Layer 18 of a small transformer language model trained on English Wikipedia (21 layers, counted from 0, width 128).
A neuron's activation on a vector x is GELU(weights . x), where the dot is the dot product.
The model reads these tokens: "et" ". " "The " "Russian " "fle" "et " "was " "under " "the " "overall " "command " "of " "Ch"

The vector x that enters this layer's MLP at each token. A number n stands for (n - 128) times 0.088.
0 "et": 125, 129, 130, 121, 149, 136, 133, 132, 132, 136, 122, 151, 134, 128, 134, 126, 136, 131, 122, 128, 136, 133, 130, 135, 131, 136, 144, 121, 125, 130, 130, 127, 128, 134, 128, 132, 116, 133, 128, 102, 134, 134, 129, 128, 135, 144, 137, 133, 131, 124, 168, 102, 131, 139, 57, 138, 130, 132, 135, 134, 132, 133, 118, 141, 138, 128, 129, 115, 130, 121, 144, 123, 133, 130, 133, 122, 132, 118, 130, 137, 135, 130, 126, 134, 135, 143, 128, 129, 116, 135, 127, 129, 121, 126, 116, 121, 127, 131, 118, 128, 122, 127, 128, 124, 130, 131, 133, 118, 120, 135, 133, 138, 143, 130, 137, 72, 143, 144, 117, 130, 124, 128, 127, 122, 101, 165, 52, 121
1 ". ": 113, 129, 132, 128, 142, 134, 129, 125, 129, 133, 131, 145, 129, 127, 131, 130, 138, 129, 125, 129, 139, 133, 130, 138, 123, 136, 131, 118, 123, 125, 133, 125, 127, 135, 136, 129, 110, 133, 129, 106, 139, 137, 126, 127, 132, 139, 133, 132, 131, 123, 180, 128, 134, 135, 56, 139, 124, 136, 135, 134, 126, 132, 125, 141, 134, 133, 123, 126, 125, 128, 141, 121, 132, 123, 126, 128, 130, 115, 118, 130, 143, 137, 128, 139, 131, 136, 131, 135, 123, 130, 130, 129, 118, 130, 130, 125, 127, 132, 114, 137, 123, 133, 128, 120, 127, 132, 125, 121, 127, 131, 134, 134, 133, 129, 134, 90, 135, 140, 126, 129, 126, 125, 123, 126, 116, 159, 42, 129
2 "The ": 128, 118, 135, 121, 127, 125, 128, 133, 113, 126, 121, 132, 136, 125, 130, 133, 131, 119, 129, 131, 130, 124, 132, 133, 129, 118, 127, 110, 130, 126, 142, 139, 128, 126, 139, 147, 122, 130, 124, 116, 134, 136, 100, 133, 122, 143, 149, 126, 140, 123, 172, 185, 124, 126, 74, 137, 128, 134, 129, 107, 125, 139, 139, 136, 137, 136, 145, 134, 117, 137, 132, 142, 133, 119, 135, 129, 127, 134, 142, 137, 136, 123, 117, 126, 126, 128, 132, 132, 133, 122, 137, 132, 121, 122, 119, 131, 137, 123, 110, 128, 132, 120, 129, 126, 125, 142, 131, 127, 127, 131, 128, 126, 148, 123, 143, 125, 136, 132, 138, 122, 129, 102, 123, 124, 125, 155, 7, 124
3 "Russian ": 130, 109, 144, 107, 116, 141, 107, 107, 107, 129, 134, 125, 138, 144, 157, 158, 128, 107, 112, 133, 130, 121, 131, 138, 103, 111, 119, 120, 129, 121, 153, 143, 111, 132, 135, 162, 131, 118, 117, 89, 135, 119, 101, 122, 136, 145, 161, 106, 128, 133, 143, 175, 126, 142, 85, 121, 113, 155, 141, 107, 140, 146, 137, 138, 132, 125, 142, 141, 121, 137, 147, 125, 122, 133, 132, 113, 139, 128, 149, 154, 138, 138, 106, 170, 137, 123, 121, 130, 136, 136, 116, 141, 115, 142, 115, 127, 134, 94, 110, 125, 127, 118, 114, 143, 128, 148, 133, 128, 111, 156, 114, 120, 136, 109, 126, 137, 152, 179, 125, 137, 107, 105, 99, 145, 120, 153, 47, 128
4 "fle": 127, 90, 135, 119, 119, 140, 108, 115, 132, 129, 142, 112, 151, 144, 162, 110, 136, 85, 125, 118, 164, 114, 138, 131, 135, 86, 113, 79, 101, 118, 161, 139, 128, 131, 124, 139, 120, 116, 136, 75, 134, 144, 123, 144, 82, 159, 165, 137, 138, 140, 113, 123, 123, 141, 91, 162, 132, 148, 158, 143, 97, 150, 142, 122, 135, 122, 126, 131, 120, 167, 135, 151, 132, 161, 110, 109, 160, 117, 143, 106, 159, 118, 102, 115, 117, 125, 124, 144, 151, 109, 113, 109, 121, 134, 115, 113, 120, 133, 123, 127, 129, 147, 123, 159, 164, 117, 133, 115, 130, 125, 110, 123, 124, 119, 137, 142, 141, 152, 137, 114, 101, 146, 118, 100, 117, 157, 113, 146
5 "et ": 134, 102, 135, 124, 129, 123, 125, 99, 128, 108, 118, 130, 122, 132, 146, 137, 130, 112, 146, 115, 113, 150, 139, 132, 126, 112, 101, 98, 121, 139, 121, 128, 134, 99, 152, 152, 132, 103, 109, 80, 128, 155, 110, 122, 110, 146, 130, 144, 150, 132, 141, 185, 144, 118, 103, 141, 125, 145, 154, 114, 104, 158, 120, 126, 109, 136, 130, 122, 141, 153, 126, 134, 116, 133, 112, 108, 139, 142, 109, 152, 159, 127, 116, 156, 132, 127, 133, 127, 132, 120, 153, 130, 133, 137, 116, 144, 111, 132, 135, 128, 128, 141, 147, 125, 116, 137, 141, 143, 113, 137, 101, 115, 111, 163, 135, 131, 137, 151, 126, 139, 124, 144, 80, 123, 167, 152, 33, 122
6 "was ": 108, 100, 134, 138, 101, 114, 120, 114, 149, 121, 90, 122, 119, 119, 135, 119, 143, 119, 113, 129, 129, 131, 140, 134, 140, 118, 107, 129, 134, 148, 129, 135, 126, 124, 126, 125, 132, 110, 125, 137, 114, 152, 96, 105, 117, 139, 146, 154, 134, 135, 171, 203, 137, 151, 87, 143, 126, 131, 123, 126, 117, 128, 139, 131, 125, 130, 134, 140, 146, 165, 146, 155, 122, 167, 121, 117, 131, 122, 120, 142, 159, 116, 125, 126, 140, 126, 128, 136, 124, 127, 127, 112, 138, 132, 134, 142, 119, 116, 122, 133, 127, 128, 129, 127, 148, 148, 128, 110, 108, 119, 129, 114, 144, 152, 153, 89, 127, 143, 137, 129, 104, 116, 127, 108, 151, 139, 47, 137
7 "under ": 99, 100, 135, 118, 128, 126, 115, 125, 139, 138, 122, 120, 133, 133, 117, 122, 136, 117, 129, 122, 145, 144, 156, 110, 122, 139, 115, 119, 130, 148, 137, 135, 116, 123, 136, 150, 118, 113, 118, 131, 138, 126, 101, 122, 119, 135, 145, 128, 134, 135, 152, 245, 141, 121, 78, 144, 135, 133, 137, 148, 129, 127, 148, 113, 122, 136, 139, 134, 123, 163, 147, 122, 124, 161, 150, 128, 145, 124, 128, 130, 144, 96, 122, 125, 129, 129, 99, 137, 131, 137, 119, 120, 132, 153, 97, 136, 105, 123, 121, 127, 139, 126, 121, 118, 140, 122, 137, 130, 132, 138, 135, 112, 141, 122, 120, 124, 129, 150, 137, 126, 120, 100, 121, 126, 137, 133, 41, 121
8 "the ": 108, 111, 136, 114, 113, 120, 138, 118, 133, 139, 140, 111, 139, 134, 136, 138, 138, 112, 131, 124, 148, 121, 142, 127, 145, 127, 131, 113, 134, 145, 137, 136, 122, 136, 146, 152, 118, 130, 128, 109, 142, 144, 104, 110, 110, 139, 142, 140, 137, 135, 133, 180, 137, 111, 76, 133, 126, 138, 137, 112, 131, 141, 142, 118, 122, 140, 137, 127, 124, 146, 140, 134, 134, 126, 143, 133, 144, 140, 133, 126, 131, 106, 136, 132, 139, 137, 104, 132, 145, 137, 126, 132, 117, 145, 104, 135, 122, 112, 124, 120, 134, 121, 125, 124, 123, 123, 124, 134, 144, 134, 108, 113, 164, 120, 129, 124, 139, 128, 147, 135, 122, 100, 122, 137, 118, 145, 12, 129
9 "overall ": 113, 103, 136, 116, 116, 129, 119, 120, 146, 146, 118, 112, 137, 128, 136, 137, 133, 98, 131, 129, 147, 115, 131, 104, 127, 128, 117, 119, 128, 146, 135, 114, 117, 133, 139, 164, 117, 120, 116, 99, 132, 142, 90, 117, 104, 143, 139, 135, 135, 146, 152, 213, 152, 112, 88, 132, 117, 133, 140, 114, 139, 152, 143, 113, 134, 153, 130, 140, 127, 152, 154, 123, 129, 134, 124, 135, 144, 137, 141, 140, 152, 105, 137, 137, 134, 131, 107, 132, 147, 130, 126, 131, 133, 153, 112, 140, 119, 100, 134, 124, 135, 133, 129, 118, 137, 113, 114, 141, 133, 139, 121, 108, 158, 136, 130, 131, 144, 133, 144, 129, 126, 95, 102, 120, 113, 123, 31, 129
10 "command ": 122, 120, 119, 109, 132, 135, 121, 116, 170, 132, 110, 109, 133, 133, 145, 138, 156, 101, 154, 110, 138, 155, 136, 143, 116, 117, 105, 120, 127, 153, 121, 118, 128, 143, 146, 150, 115, 112, 106, 80, 131, 151, 92, 100, 106, 142, 160, 134, 134, 135, 126, 182, 162, 109, 98, 143, 124, 149, 142, 121, 139, 160, 126, 110, 115, 164, 123, 115, 123, 172, 136, 127, 122, 162, 113, 106, 174, 132, 143, 116, 163, 107, 111, 141, 133, 115, 95, 141, 140, 117, 139, 127, 111, 143, 126, 135, 110, 116, 132, 103, 139, 132, 121, 137, 109, 143, 129, 148, 134, 93, 91, 109, 150, 138, 128, 138, 133, 135, 131, 124, 121, 133, 114, 147, 111, 132, 65, 132
11 "of ": 114, 108, 128, 121, 133, 123, 129, 120, 144, 137, 137, 115, 129, 131, 129, 129, 134, 128, 125, 117, 132, 141, 143, 124, 119, 123, 112, 118, 137, 136, 143, 141, 142, 140, 135, 136, 107, 115, 137, 124, 121, 139, 106, 127, 112, 121, 128, 119, 135, 128, 168, 183, 126, 130, 71, 139, 130, 135, 140, 147, 130, 139, 140, 120, 123, 136, 127, 127, 128, 145, 127, 125, 126, 153, 146, 128, 138, 128, 112, 122, 143, 116, 116, 118, 127, 133, 129, 129, 140, 138, 127, 125, 107, 141, 134, 133, 116, 120, 130, 133, 141, 134, 136, 124, 129, 138, 133, 132, 129, 128, 126, 119, 137, 128, 120, 125, 142, 138, 134, 130, 115, 121, 123, 132, 132, 133, 12, 140
12 "Ch": 120, 96, 141, 118, 132, 141, 129, 127, 113, 116, 141, 110, 161, 149, 142, 131, 135, 117, 112, 119, 131, 117, 118, 129, 132, 124, 109, 98, 125, 133, 163, 153, 135, 122, 151, 161, 115, 142, 136, 102, 114, 131, 101, 111, 117, 144, 174, 106, 141, 124, 156, 145, 156, 134, 82, 101, 117, 141, 143, 133, 113, 147, 131, 137, 124, 119, 141, 101, 126, 155, 144, 128, 124, 130, 140, 134, 140, 141, 137, 117, 148, 137, 130, 118, 146, 111, 97, 143, 132, 132, 133, 136, 86, 127, 89, 137, 142, 102, 121, 117, 138, 144, 107, 179, 123, 108, 118, 134, 130, 147, 113, 122, 145, 134, 118, 78, 166, 125, 138, 133, 111, 115, 122, 123, 146, 141, 85, 136

Each question shows the input weights of one neuron of the MLP. A number n stands for (n - 128) times 0.0069.

n366: 152, 121, 92, 137, 141, 159, 166, 173, 127, 108, 127, 143, 127, 92, 137, 128, 111, 123, 95, 109, 135, 159, 86, 159, 108, 184, 151, 98, 150, 105, 82, 101, 135, 125, 157, 89, 133, 89, 119, 112, 142, 86, 121, 108, 124, 112, 109, 137, 134, 127, 147, 85, 118, 120, 85, 165, 148, 140, 100, 126, 91, 136, 148, 129, 128, 117, 155, 123, 145, 106, 134, 139, 127, 140, 142, 73, 116, 136, 135, 127, 143, 142, 154, 101, 129, 187, 165, 164, 119, 133, 133, 158, 130, 120, 129, 143, 165, 129, 148, 132, 134, 107, 89, 131, 134, 91, 149, 141, 105, 103, 145, 78, 129, 119, 133, 102, 132, 103, 129, 118, 120, 125, 111, 90, 149, 129, 170, 124
On which token does it fire most, and how strongly? 0 "et", at about 2.9

n281: 170, 119, 111, 145, 132, 129, 131, 115, 132, 154, 166, 127, 99, 154, 121, 132, 109, 106, 139, 158, 134, 124, 134, 173, 96, 113, 143, 122, 116, 126, 122, 165, 127, 163, 145, 95, 159, 162, 102, 132, 153, 111, 135, 128, 105, 130, 129, 117, 119, 171, 127, 114, 110, 119, 103, 121, 152, 160, 99, 96, 138, 150, 122, 172, 159, 150, 104, 130, 135, 104, 131, 131, 91, 111, 80, 119, 105, 114, 135, 157, 108, 145, 170, 136, 126, 138, 146, 145, 121, 104, 127, 103, 147, 143, 120, 150, 89, 145, 140, 137, 54, 118, 141, 138, 110, 140, 131, 107, 116, 125, 125, 135, 96, 115, 134, 141, 113, 129, 108, 107, 131, 125, 144, 99, 145, 145, 137, 110
Its three highest activations, in order, are on tokens 1 ". ", 0 "et", 3 "Russian "

n480: 159, 105, 133, 145, 134, 140, 123, 111, 157, 142, 168, 120, 171, 155, 96, 100, 138, 159, 131, 140, 149, 144, 142, 132, 122, 69, 153, 141, 83, 136, 132, 132, 104, 159, 123, 140, 137, 122, 170, 148, 105, 127, 124, 125, 127, 158, 133, 116, 131, 123, 128, 109, 98, 90, 110, 129, 147, 130, 140, 166, 129, 118, 99, 90, 110, 148, 103, 119, 151, 125, 141, 137, 123, 137, 109, 127, 118, 121, 131, 102, 101, 175, 151, 127, 93, 109, 109, 117, 159, 130, 103, 125, 119, 144, 136, 120, 98, 183, 154, 158, 149, 103, 127, 135, 98, 113, 114, 110, 143, 106, 102, 163, 136, 157, 128, 161, 122, 98, 141, 125, 182, 136, 139, 125, 146, 118, 136, 92
On which token does it fire most? 4 "fle"

n280: 132, 146, 115, 133, 140, 101, 104, 129, 141, 105, 120, 150, 156, 149, 131, 122, 143, 122, 94, 115, 90, 164, 156, 91, 116, 139, 127, 156, 162, 90, 151, 104, 129, 133, 100, 129, 148, 134, 162, 120, 118, 102, 116, 116, 147, 115, 105, 113, 92, 148, 154, 107, 135, 102, 113, 146, 124, 127, 146, 120, 139, 173, 109, 112, 161, 131, 112, 76, 119, 158, 166, 149, 135, 114, 126, 120, 118, 116, 163, 132, 135, 136, 119, 148, 136, 120, 89, 117, 148, 139, 120, 129, 117, 137, 100, 113, 129, 110, 133, 161, 129, 94, 147, 100, 130, 92, 86, 125, 82, 112, 138, 126, 159, 104, 151, 151, 107, 168, 131, 127, 156, 109, 110, 128, 79, 149, 153, 176
On which token does it fire most, and how strongly? 3 "Russian ", at about 3

n159: 177, 138, 84, 122, 116, 134, 155, 136, 115, 118, 106, 148, 90, 155, 144, 138, 101, 120, 79, 110, 128, 178, 155, 147, 108, 145, 152, 121, 121, 177, 128, 95, 122, 176, 102, 127, 127, 151, 159, 116, 164, 156, 122, 132, 138, 164, 127, 100, 138, 132, 122, 61, 142, 93, 117, 129, 138, 72, 110, 102, 131, 140, 146, 131, 157, 125, 132, 119, 133, 125, 141, 173, 92, 95, 162, 119, 114, 113, 96, 127, 108, 115, 159, 147, 129, 127, 137, 117, 122, 164, 174, 130, 129, 93, 110, 130, 179, 112, 111, 121, 144, 107, 117, 131, 145, 168, 107, 132, 144, 129, 110, 86, 130, 147, 104, 73, 111, 147, 146, 152, 119, 111, 131, 195, 121, 124, 148, 107
On which two tokens does it fire most, strongest first? 0 "et", 1 ". "

n244: 103, 131, 134, 102, 101, 156, 112, 136, 120, 151, 73, 153, 131, 150, 143, 104, 106, 127, 106, 111, 151, 152, 130, 93, 91, 157, 122, 117, 140, 145, 123, 85, 168, 136, 105, 141, 119, 99, 153, 109, 135, 94, 142, 119, 111, 158, 123, 130, 142, 94, 118, 114, 138, 72, 137, 91, 143, 115, 135, 173, 146, 108, 125, 120, 125, 94, 99, 131, 125, 130, 138, 127, 157, 136, 163, 136, 109, 105, 169, 142, 152, 129, 127, 134, 140, 134, 127, 92, 148, 129, 156, 75, 111, 144, 108, 130, 148, 179, 175, 122, 144, 143, 120, 105, 112, 151, 104, 115, 135, 131, 138, 104, 180, 136, 76, 127, 142, 163, 147, 129, 132, 94, 145, 164, 134, 118, 117, 115
On which two tokens does it fire most, strongest first? 7 "under ", 9 "overall "

n111: 146, 168, 140, 120, 117, 133, 98, 140, 185, 162, 145, 148, 119, 119, 111, 129, 145, 113, 97, 121, 116, 146, 131, 135, 146, 95, 157, 148, 129, 158, 139, 107, 141, 147, 121, 143, 136, 150, 107, 124, 103, 140, 133, 105, 129, 61, 93, 133, 123, 133, 160, 126, 95, 108, 129, 103, 147, 127, 141, 144, 50, 143, 120, 97, 100, 140, 139, 115, 109, 122, 127, 156, 121, 141, 131, 164, 133, 115, 109, 128, 129, 109, 92, 106, 100, 114, 107, 135, 145, 142, 117, 177, 126, 134, 123, 171, 102, 151, 135, 133, 122, 124, 129, 95, 139, 107, 165, 131, 140, 135, 123, 149, 146, 119, 127, 141, 161, 121, 131, 125, 102, 190, 140, 99, 116, 103, 118, 137
On which token does it fire most? 11 "of "

n160: 153, 135, 166, 147, 92, 152, 175, 202, 102, 122, 91, 126, 117, 152, 107, 141, 156, 121, 145, 209, 70, 162, 135, 129, 152, 109, 88, 122, 145, 74, 39, 115, 76, 144, 131, 146, 145, 83, 109, 131, 110, 167, 83, 169, 168, 182, 130, 113, 140, 104, 114, 76, 119, 122, 130, 154, 126, 85, 119, 121, 103, 129, 115, 119, 151, 80, 142, 130, 177, 129, 133, 133, 110, 140, 69, 77, 145, 140, 111, 191, 134, 224, 148, 134, 117, 148, 127, 130, 137, 141, 169, 122, 214, 79, 152, 147, 116, 182, 112, 144, 146, 180, 155, 155, 115, 97, 135, 129, 122, 88, 161, 124, 112, 140, 96, 117, 172, 158, 104, 101, 149, 179, 99, 123, 154, 168, 137, 110
On which token does it fire most, and how strongly? 5 "et ", at about 6.5

n90: 135, 168, 145, 117, 115, 97, 135, 142, 147, 124, 146, 151, 124, 102, 157, 104, 146, 155, 112, 125, 138, 151, 150, 118, 102, 97, 132, 122, 150, 116, 143, 108, 121, 124, 107, 132, 159, 161, 156, 115, 133, 114, 105, 122, 99, 160, 123, 111, 119, 132, 91, 132, 96, 93, 143, 151, 106, 122, 119, 93, 139, 132, 107, 113, 143, 117, 85, 136, 110, 112, 111, 173, 144, 125, 100, 190, 129, 109, 145, 150, 159, 114, 134, 111, 115, 140, 120, 127, 124, 156, 96, 146, 156, 112, 111, 148, 146, 124, 127, 130, 117, 97, 155, 169, 119, 136, 142, 80, 150, 155, 133, 151, 142, 136, 157, 138, 135, 142, 80, 125, 144, 105, 154, 164, 141, 145, 129, 133
On which two tokens does it fire most, strongest first? 2 "The ", 3 "Russian "

n313: 108, 132, 114, 136, 150, 149, 125, 130, 98, 137, 109, 148, 162, 118, 129, 145, 97, 137, 107, 113, 102, 127, 142, 145, 125, 167, 129, 163, 87, 171, 150, 94, 109, 115, 122, 90, 146, 152, 98, 132, 93, 117, 185, 142, 142, 135, 141, 132, 123, 144, 179, 142, 120, 130, 127, 151, 144, 109, 165, 149, 139, 132, 162, 183, 143, 136, 124, 110, 141, 109, 126, 143, 119, 84, 122, 115, 105, 111, 190, 183, 131, 156, 127, 137, 134, 120, 182, 151, 168, 75, 116, 132, 107, 138, 146, 153, 183, 135, 103, 118, 140, 142, 138, 95, 147, 80, 101, 111, 134, 106, 116, 94, 122, 110, 119, 119, 155, 97, 104, 125, 107, 140, 143, 140, 97, 153, 162, 129
On which token does it fire most, and how strongly? 0 "et", at about 1.8

n88: 156, 143, 117, 151, 141, 108, 100, 121, 134, 112, 137, 121, 107, 119, 99, 151, 146, 136, 145, 173, 115, 113, 100, 136, 132, 110, 84, 115, 105, 121, 157, 106, 127, 145, 126, 148, 157, 147, 169, 123, 135, 97, 107, 136, 71, 124, 112, 126, 123, 91, 93, 135, 136, 102, 156, 172, 128, 101, 137, 112, 129, 136, 142, 97, 168, 132, 122, 119, 116, 111, 142, 152, 111, 92, 148, 151, 121, 125, 120, 159, 125, 149, 105, 105, 126, 76, 136, 149, 143, 151, 120, 95, 103, 125, 143, 125, 102, 116, 128, 147, 124, 124, 122, 136, 125, 106, 148, 102, 107, 125, 129, 97, 109, 147, 124, 172, 139, 71, 89, 130, 102, 131, 101, 125, 137, 127, 146, 146
On which token does it fire most? 4 "fle"

n150: 106, 127, 140, 172, 119, 124, 136, 135, 169, 91, 156, 114, 130, 142, 87, 99, 140, 122, 111, 137, 86, 124, 129, 123, 145, 126, 106, 108, 153, 104, 153, 118, 167, 120, 132, 122, 142, 95, 148, 147, 139, 137, 133, 136, 149, 110, 89, 133, 93, 144, 131, 146, 135, 156, 127, 127, 174, 132, 143, 141, 119, 126, 122, 139, 122, 116, 124, 103, 150, 126, 122, 81, 143, 61, 140, 106, 112, 138, 109, 105, 131, 167, 106, 145, 127, 124, 96, 142, 137, 115, 132, 129, 90, 96, 170, 131, 114, 93, 172, 109, 104, 143, 139, 126, 122, 137, 142, 124, 144, 125, 110, 146, 111, 131, 128, 138, 95, 117, 92, 109, 105, 127, 126, 127, 137, 156, 114, 138
On which two tokens does it fire most, strongest first? 11 "of ", 5 "et "

n358: 111, 129, 114, 174, 116, 95, 138, 82, 112, 121, 133, 95, 139, 118, 126, 150, 155, 87, 137, 106, 119, 151, 126, 111, 144, 122, 117, 119, 124, 152, 143, 145, 161, 123, 172, 116, 155, 92, 113, 123, 137, 134, 121, 124, 120, 131, 135, 88, 138, 147, 134, 121, 74, 139, 182, 123, 152, 120, 149, 179, 118, 89, 153, 114, 101, 130, 158, 126, 127, 136, 140, 151, 158, 138, 111, 133, 129, 130, 95, 155, 126, 108, 111, 139, 95, 99, 126, 135, 142, 145, 119, 121, 114, 103, 114, 161, 127, 115, 120, 143, 175, 114, 148, 140, 142, 141, 130, 116, 140, 155, 113, 126, 118, 167, 114, 139, 116, 132, 132, 127, 128, 138, 154, 116, 164, 125, 127, 136
On which token does it fire most, and how strongly? 5 "et ", at about 4.2

n363: 131, 113, 147, 102, 125, 140, 167, 73, 112, 92, 148, 139, 140, 110, 143, 137, 158, 137, 147, 133, 100, 111, 168, 130, 159, 148, 153, 129, 143, 148, 154, 155, 127, 128, 102, 141, 91, 121, 108, 138, 136, 105, 144, 135, 113, 128, 111, 129, 147, 136, 73, 144, 98, 124, 158, 152, 96, 115, 133, 146, 131, 131, 129, 138, 107, 120, 123, 147, 143, 145, 97, 130, 96, 132, 127, 88, 145, 123, 158, 159, 98, 152, 151, 156, 121, 137, 99, 143, 121, 146, 90, 131, 138, 77, 114, 133, 172, 83, 166, 122, 86, 121, 105, 137, 133, 141, 151, 106, 110, 127, 112, 176, 107, 131, 135, 175, 130, 164, 124, 128, 114, 162, 108, 123, 125, 100, 182, 153
On which token does it fire most, and how strongly? 4 "fle", at about 1.1

n374: 136, 119, 89, 150, 135, 143, 113, 123, 131, 109, 114, 148, 177, 152, 127, 108, 129, 125, 120, 108, 132, 135, 157, 137, 126, 128, 85, 161, 154, 146, 105, 97, 128, 147, 104, 119, 127, 89, 131, 117, 151, 132, 181, 147, 122, 140, 81, 170, 81, 109, 118, 99, 150, 152, 134, 142, 144, 129, 146, 194, 145, 119, 107, 149, 126, 152, 133, 139, 161, 110, 102, 110, 110, 106, 130, 106, 118, 146, 146, 122, 107, 107, 130, 124, 144, 147, 98, 136, 148, 186, 163, 96, 136, 121, 126, 142, 124, 153, 127, 75, 132, 124, 170, 114, 123, 148, 132, 156, 103, 97, 120, 125, 175, 136, 122, 114, 103, 127, 97, 134, 135, 144, 99, 130, 79, 145, 112, 171
On which token does it fire most? 0 "et"

n52: 106, 152, 110, 120, 150, 126, 134, 175, 131, 171, 161, 110, 116, 164, 151, 147, 89, 131, 177, 157, 117, 95, 123, 139, 85, 169, 89, 134, 156, 129, 128, 153, 154, 173, 134, 155, 157, 98, 101, 145, 160, 141, 127, 124, 133, 120, 117, 125, 131, 158, 142, 114, 137, 118, 112, 141, 150, 127, 142, 120, 106, 114, 156, 138, 125, 114, 118, 129, 137, 129, 156, 129, 148, 115, 143, 96, 152, 97, 174, 111, 123, 111, 83, 125, 152, 150, 138, 137, 143, 134, 96, 127, 103, 128, 81, 142, 140, 118, 160, 87, 82, 140, 123, 131, 136, 123, 92, 78, 127, 100, 116, 109, 135, 133, 151, 170, 135, 121, 135, 138, 141, 146, 146, 149, 159, 126, 119, 173
On which two tokens does it fire most, strongest first? 10 "command ", 8 "the "

n474: 116, 167, 112, 155, 60, 108, 134, 110, 167, 85, 133, 97, 90, 144, 127, 132, 122, 143, 136, 175, 136, 122, 67, 139, 111, 139, 146, 142, 156, 141, 86, 151, 111, 140, 124, 141, 102, 127, 120, 167, 126, 136, 118, 109, 109, 87, 100, 97, 147, 173, 127, 140, 133, 171, 139, 173, 113, 98, 98, 139, 138, 67, 183, 99, 163, 141, 142, 106, 126, 150, 107, 117, 126, 100, 141, 79, 137, 174, 129, 122, 102, 158, 101, 144, 152, 143, 116, 119, 129, 204, 122, 129, 129, 142, 100, 121, 117, 102, 122, 116, 118, 149, 121, 111, 146, 121, 136, 87, 144, 125, 136, 138, 125, 115, 161, 109, 149, 86, 132, 118, 116, 131, 128, 173, 142, 156, 135, 137
On which token does it fire most, and how strongly? 6 "was ", at about 1.9

n5: 130, 103, 147, 131, 137, 131, 147, 129, 122, 172, 104, 132, 112, 152, 172, 120, 100, 90, 129, 136, 117, 176, 140, 96, 143, 131, 105, 165, 144, 150, 140, 129, 111, 117, 131, 122, 138, 139, 111, 140, 127, 152, 145, 138, 146, 124, 117, 120, 151, 139, 104, 137, 107, 94, 139, 117, 124, 140, 106, 179, 122, 90, 147, 89, 120, 160, 135, 97, 150, 92, 146, 157, 107, 156, 146, 119, 134, 87, 143, 98, 139, 88, 135, 131, 143, 180, 122, 97, 111, 160, 97, 80, 149, 133, 116, 129, 105, 78, 151, 100, 140, 96, 117, 122, 121, 139, 113, 146, 141, 120, 112, 139, 159, 155, 135, 159, 105, 110, 92, 136, 182, 158, 112, 146, 120, 147, 100, 114
On which token does it fire most? 7 "under "

n508: 122, 166, 172, 116, 106, 92, 131, 123, 116, 113, 125, 132, 156, 112, 95, 146, 142, 148, 130, 119, 152, 82, 158, 139, 100, 138, 141, 149, 119, 117, 122, 146, 119, 130, 119, 103, 123, 138, 140, 116, 115, 91, 150, 125, 190, 120, 116, 127, 130, 170, 112, 128, 141, 153, 120, 95, 111, 161, 158, 153, 141, 160, 161, 107, 124, 153, 132, 130, 131, 107, 118, 121, 152, 137, 138, 135, 94, 155, 123, 92, 152, 154, 135, 145, 132, 135, 151, 124, 120, 131, 123, 134, 117, 142, 100, 162, 132, 154, 88, 134, 113, 147, 111, 75, 117, 79, 109, 124, 132, 113, 175, 125, 115, 103, 126, 150, 102, 137, 137, 117, 133, 152, 150, 146, 111, 133, 125, 116
On which token does it fire most? 1 ". "

n483: 128, 134, 139, 135, 143, 115, 120, 122, 149, 124, 157, 133, 112, 142, 118, 143, 145, 129, 143, 151, 153, 137, 149, 153, 101, 141, 145, 143, 182, 152, 117, 152, 174, 129, 115, 118, 136, 132, 133, 103, 131, 133, 146, 90, 106, 123, 127, 102, 129, 113, 69, 136, 105, 104, 171, 146, 181, 133, 110, 152, 120, 136, 113, 128, 101, 130, 120, 158, 120, 124, 159, 160, 124, 111, 78, 181, 129, 122, 140, 125, 89, 91, 115, 126, 127, 136, 155, 133, 123, 133, 115, 157, 121, 122, 133, 108, 103, 75, 140, 109, 129, 104, 129, 144, 103, 83, 130, 138, 133, 149, 114, 99, 111, 147, 113, 118, 133, 118, 168, 75, 118, 145, 152, 150, 136, 146, 105, 101
On which two tokens does it fire most, strongest first? 8 "the ", 10 "command "

n125: 126, 121, 125, 107, 137, 95, 106, 177, 137, 128, 83, 119, 92, 166, 155, 143, 116, 140, 128, 143, 123, 111, 123, 127, 121, 146, 141, 141, 109, 112, 146, 156, 141, 94, 164, 108, 167, 138, 108, 87, 75, 128, 131, 141, 146, 111, 96, 89, 122, 124, 127, 119, 120, 121, 161, 140, 134, 147, 130, 118, 114, 111, 158, 100, 148, 138, 130, 99, 178, 117, 129, 119, 138, 149, 92, 134, 135, 110, 137, 136, 130, 101, 127, 142, 147, 108, 122, 134, 93, 120, 120, 130, 138, 150, 120, 85, 129, 173, 159, 132, 114, 118, 140, 157, 116, 148, 144, 83, 122, 107, 149, 119, 132, 151, 110, 124, 142, 110, 119, 113, 108, 123, 137, 129, 130, 146, 98, 121
On which token does it fire most? 5 "et "

n361: 80, 160, 153, 148, 155, 144, 127, 159, 133, 117, 143, 80, 148, 131, 126, 127, 153, 136, 124, 103, 123, 145, 133, 71, 169, 110, 140, 159, 138, 142, 118, 144, 138, 125, 145, 141, 93, 160, 167, 140, 114, 131, 160, 134, 114, 118, 110, 119, 142, 71, 129, 129, 151, 149, 141, 149, 153, 110, 116, 165, 127, 103, 123, 150, 112, 101, 175, 117, 178, 130, 150, 99, 143, 145, 110, 143, 133, 124, 111, 125, 119, 150, 155, 124, 136, 116, 153, 120, 153, 112, 117, 137, 132, 117, 142, 118, 131, 176, 143, 145, 132, 143, 87, 135, 135, 100, 129, 148, 125, 116, 146, 78, 124, 157, 112, 131, 84, 129, 142, 126, 115, 172, 131, 132, 142, 124, 106, 108
On which token does it fire most, and how strongly? 11 "of ", at about 1.3

n55: 116, 122, 131, 117, 148, 121, 107, 153, 133, 124, 80, 112, 111, 135, 138, 113, 118, 121, 145, 125, 145, 132, 123, 159, 125, 142, 160, 123, 181, 159, 90, 102, 137, 202, 163, 160, 134, 102, 122, 162, 114, 96, 99, 147, 160, 105, 117, 143, 116, 156, 134, 144, 97, 139, 135, 157, 118, 111, 160, 102, 119, 115, 101, 133, 119, 92, 131, 119, 133, 126, 116, 166, 117, 107, 86, 112, 100, 121, 120, 133, 122, 129, 139, 143, 110, 135, 120, 115, 142, 125, 98, 143, 69, 138, 137, 166, 140, 134, 99, 124, 110, 146, 125, 139, 145, 129, 83, 125, 122, 149, 150, 121, 170, 156, 107, 174, 145, 125, 118, 106, 151, 141, 149, 156, 137, 147, 107, 123
On which token does it fire most? 2 "The "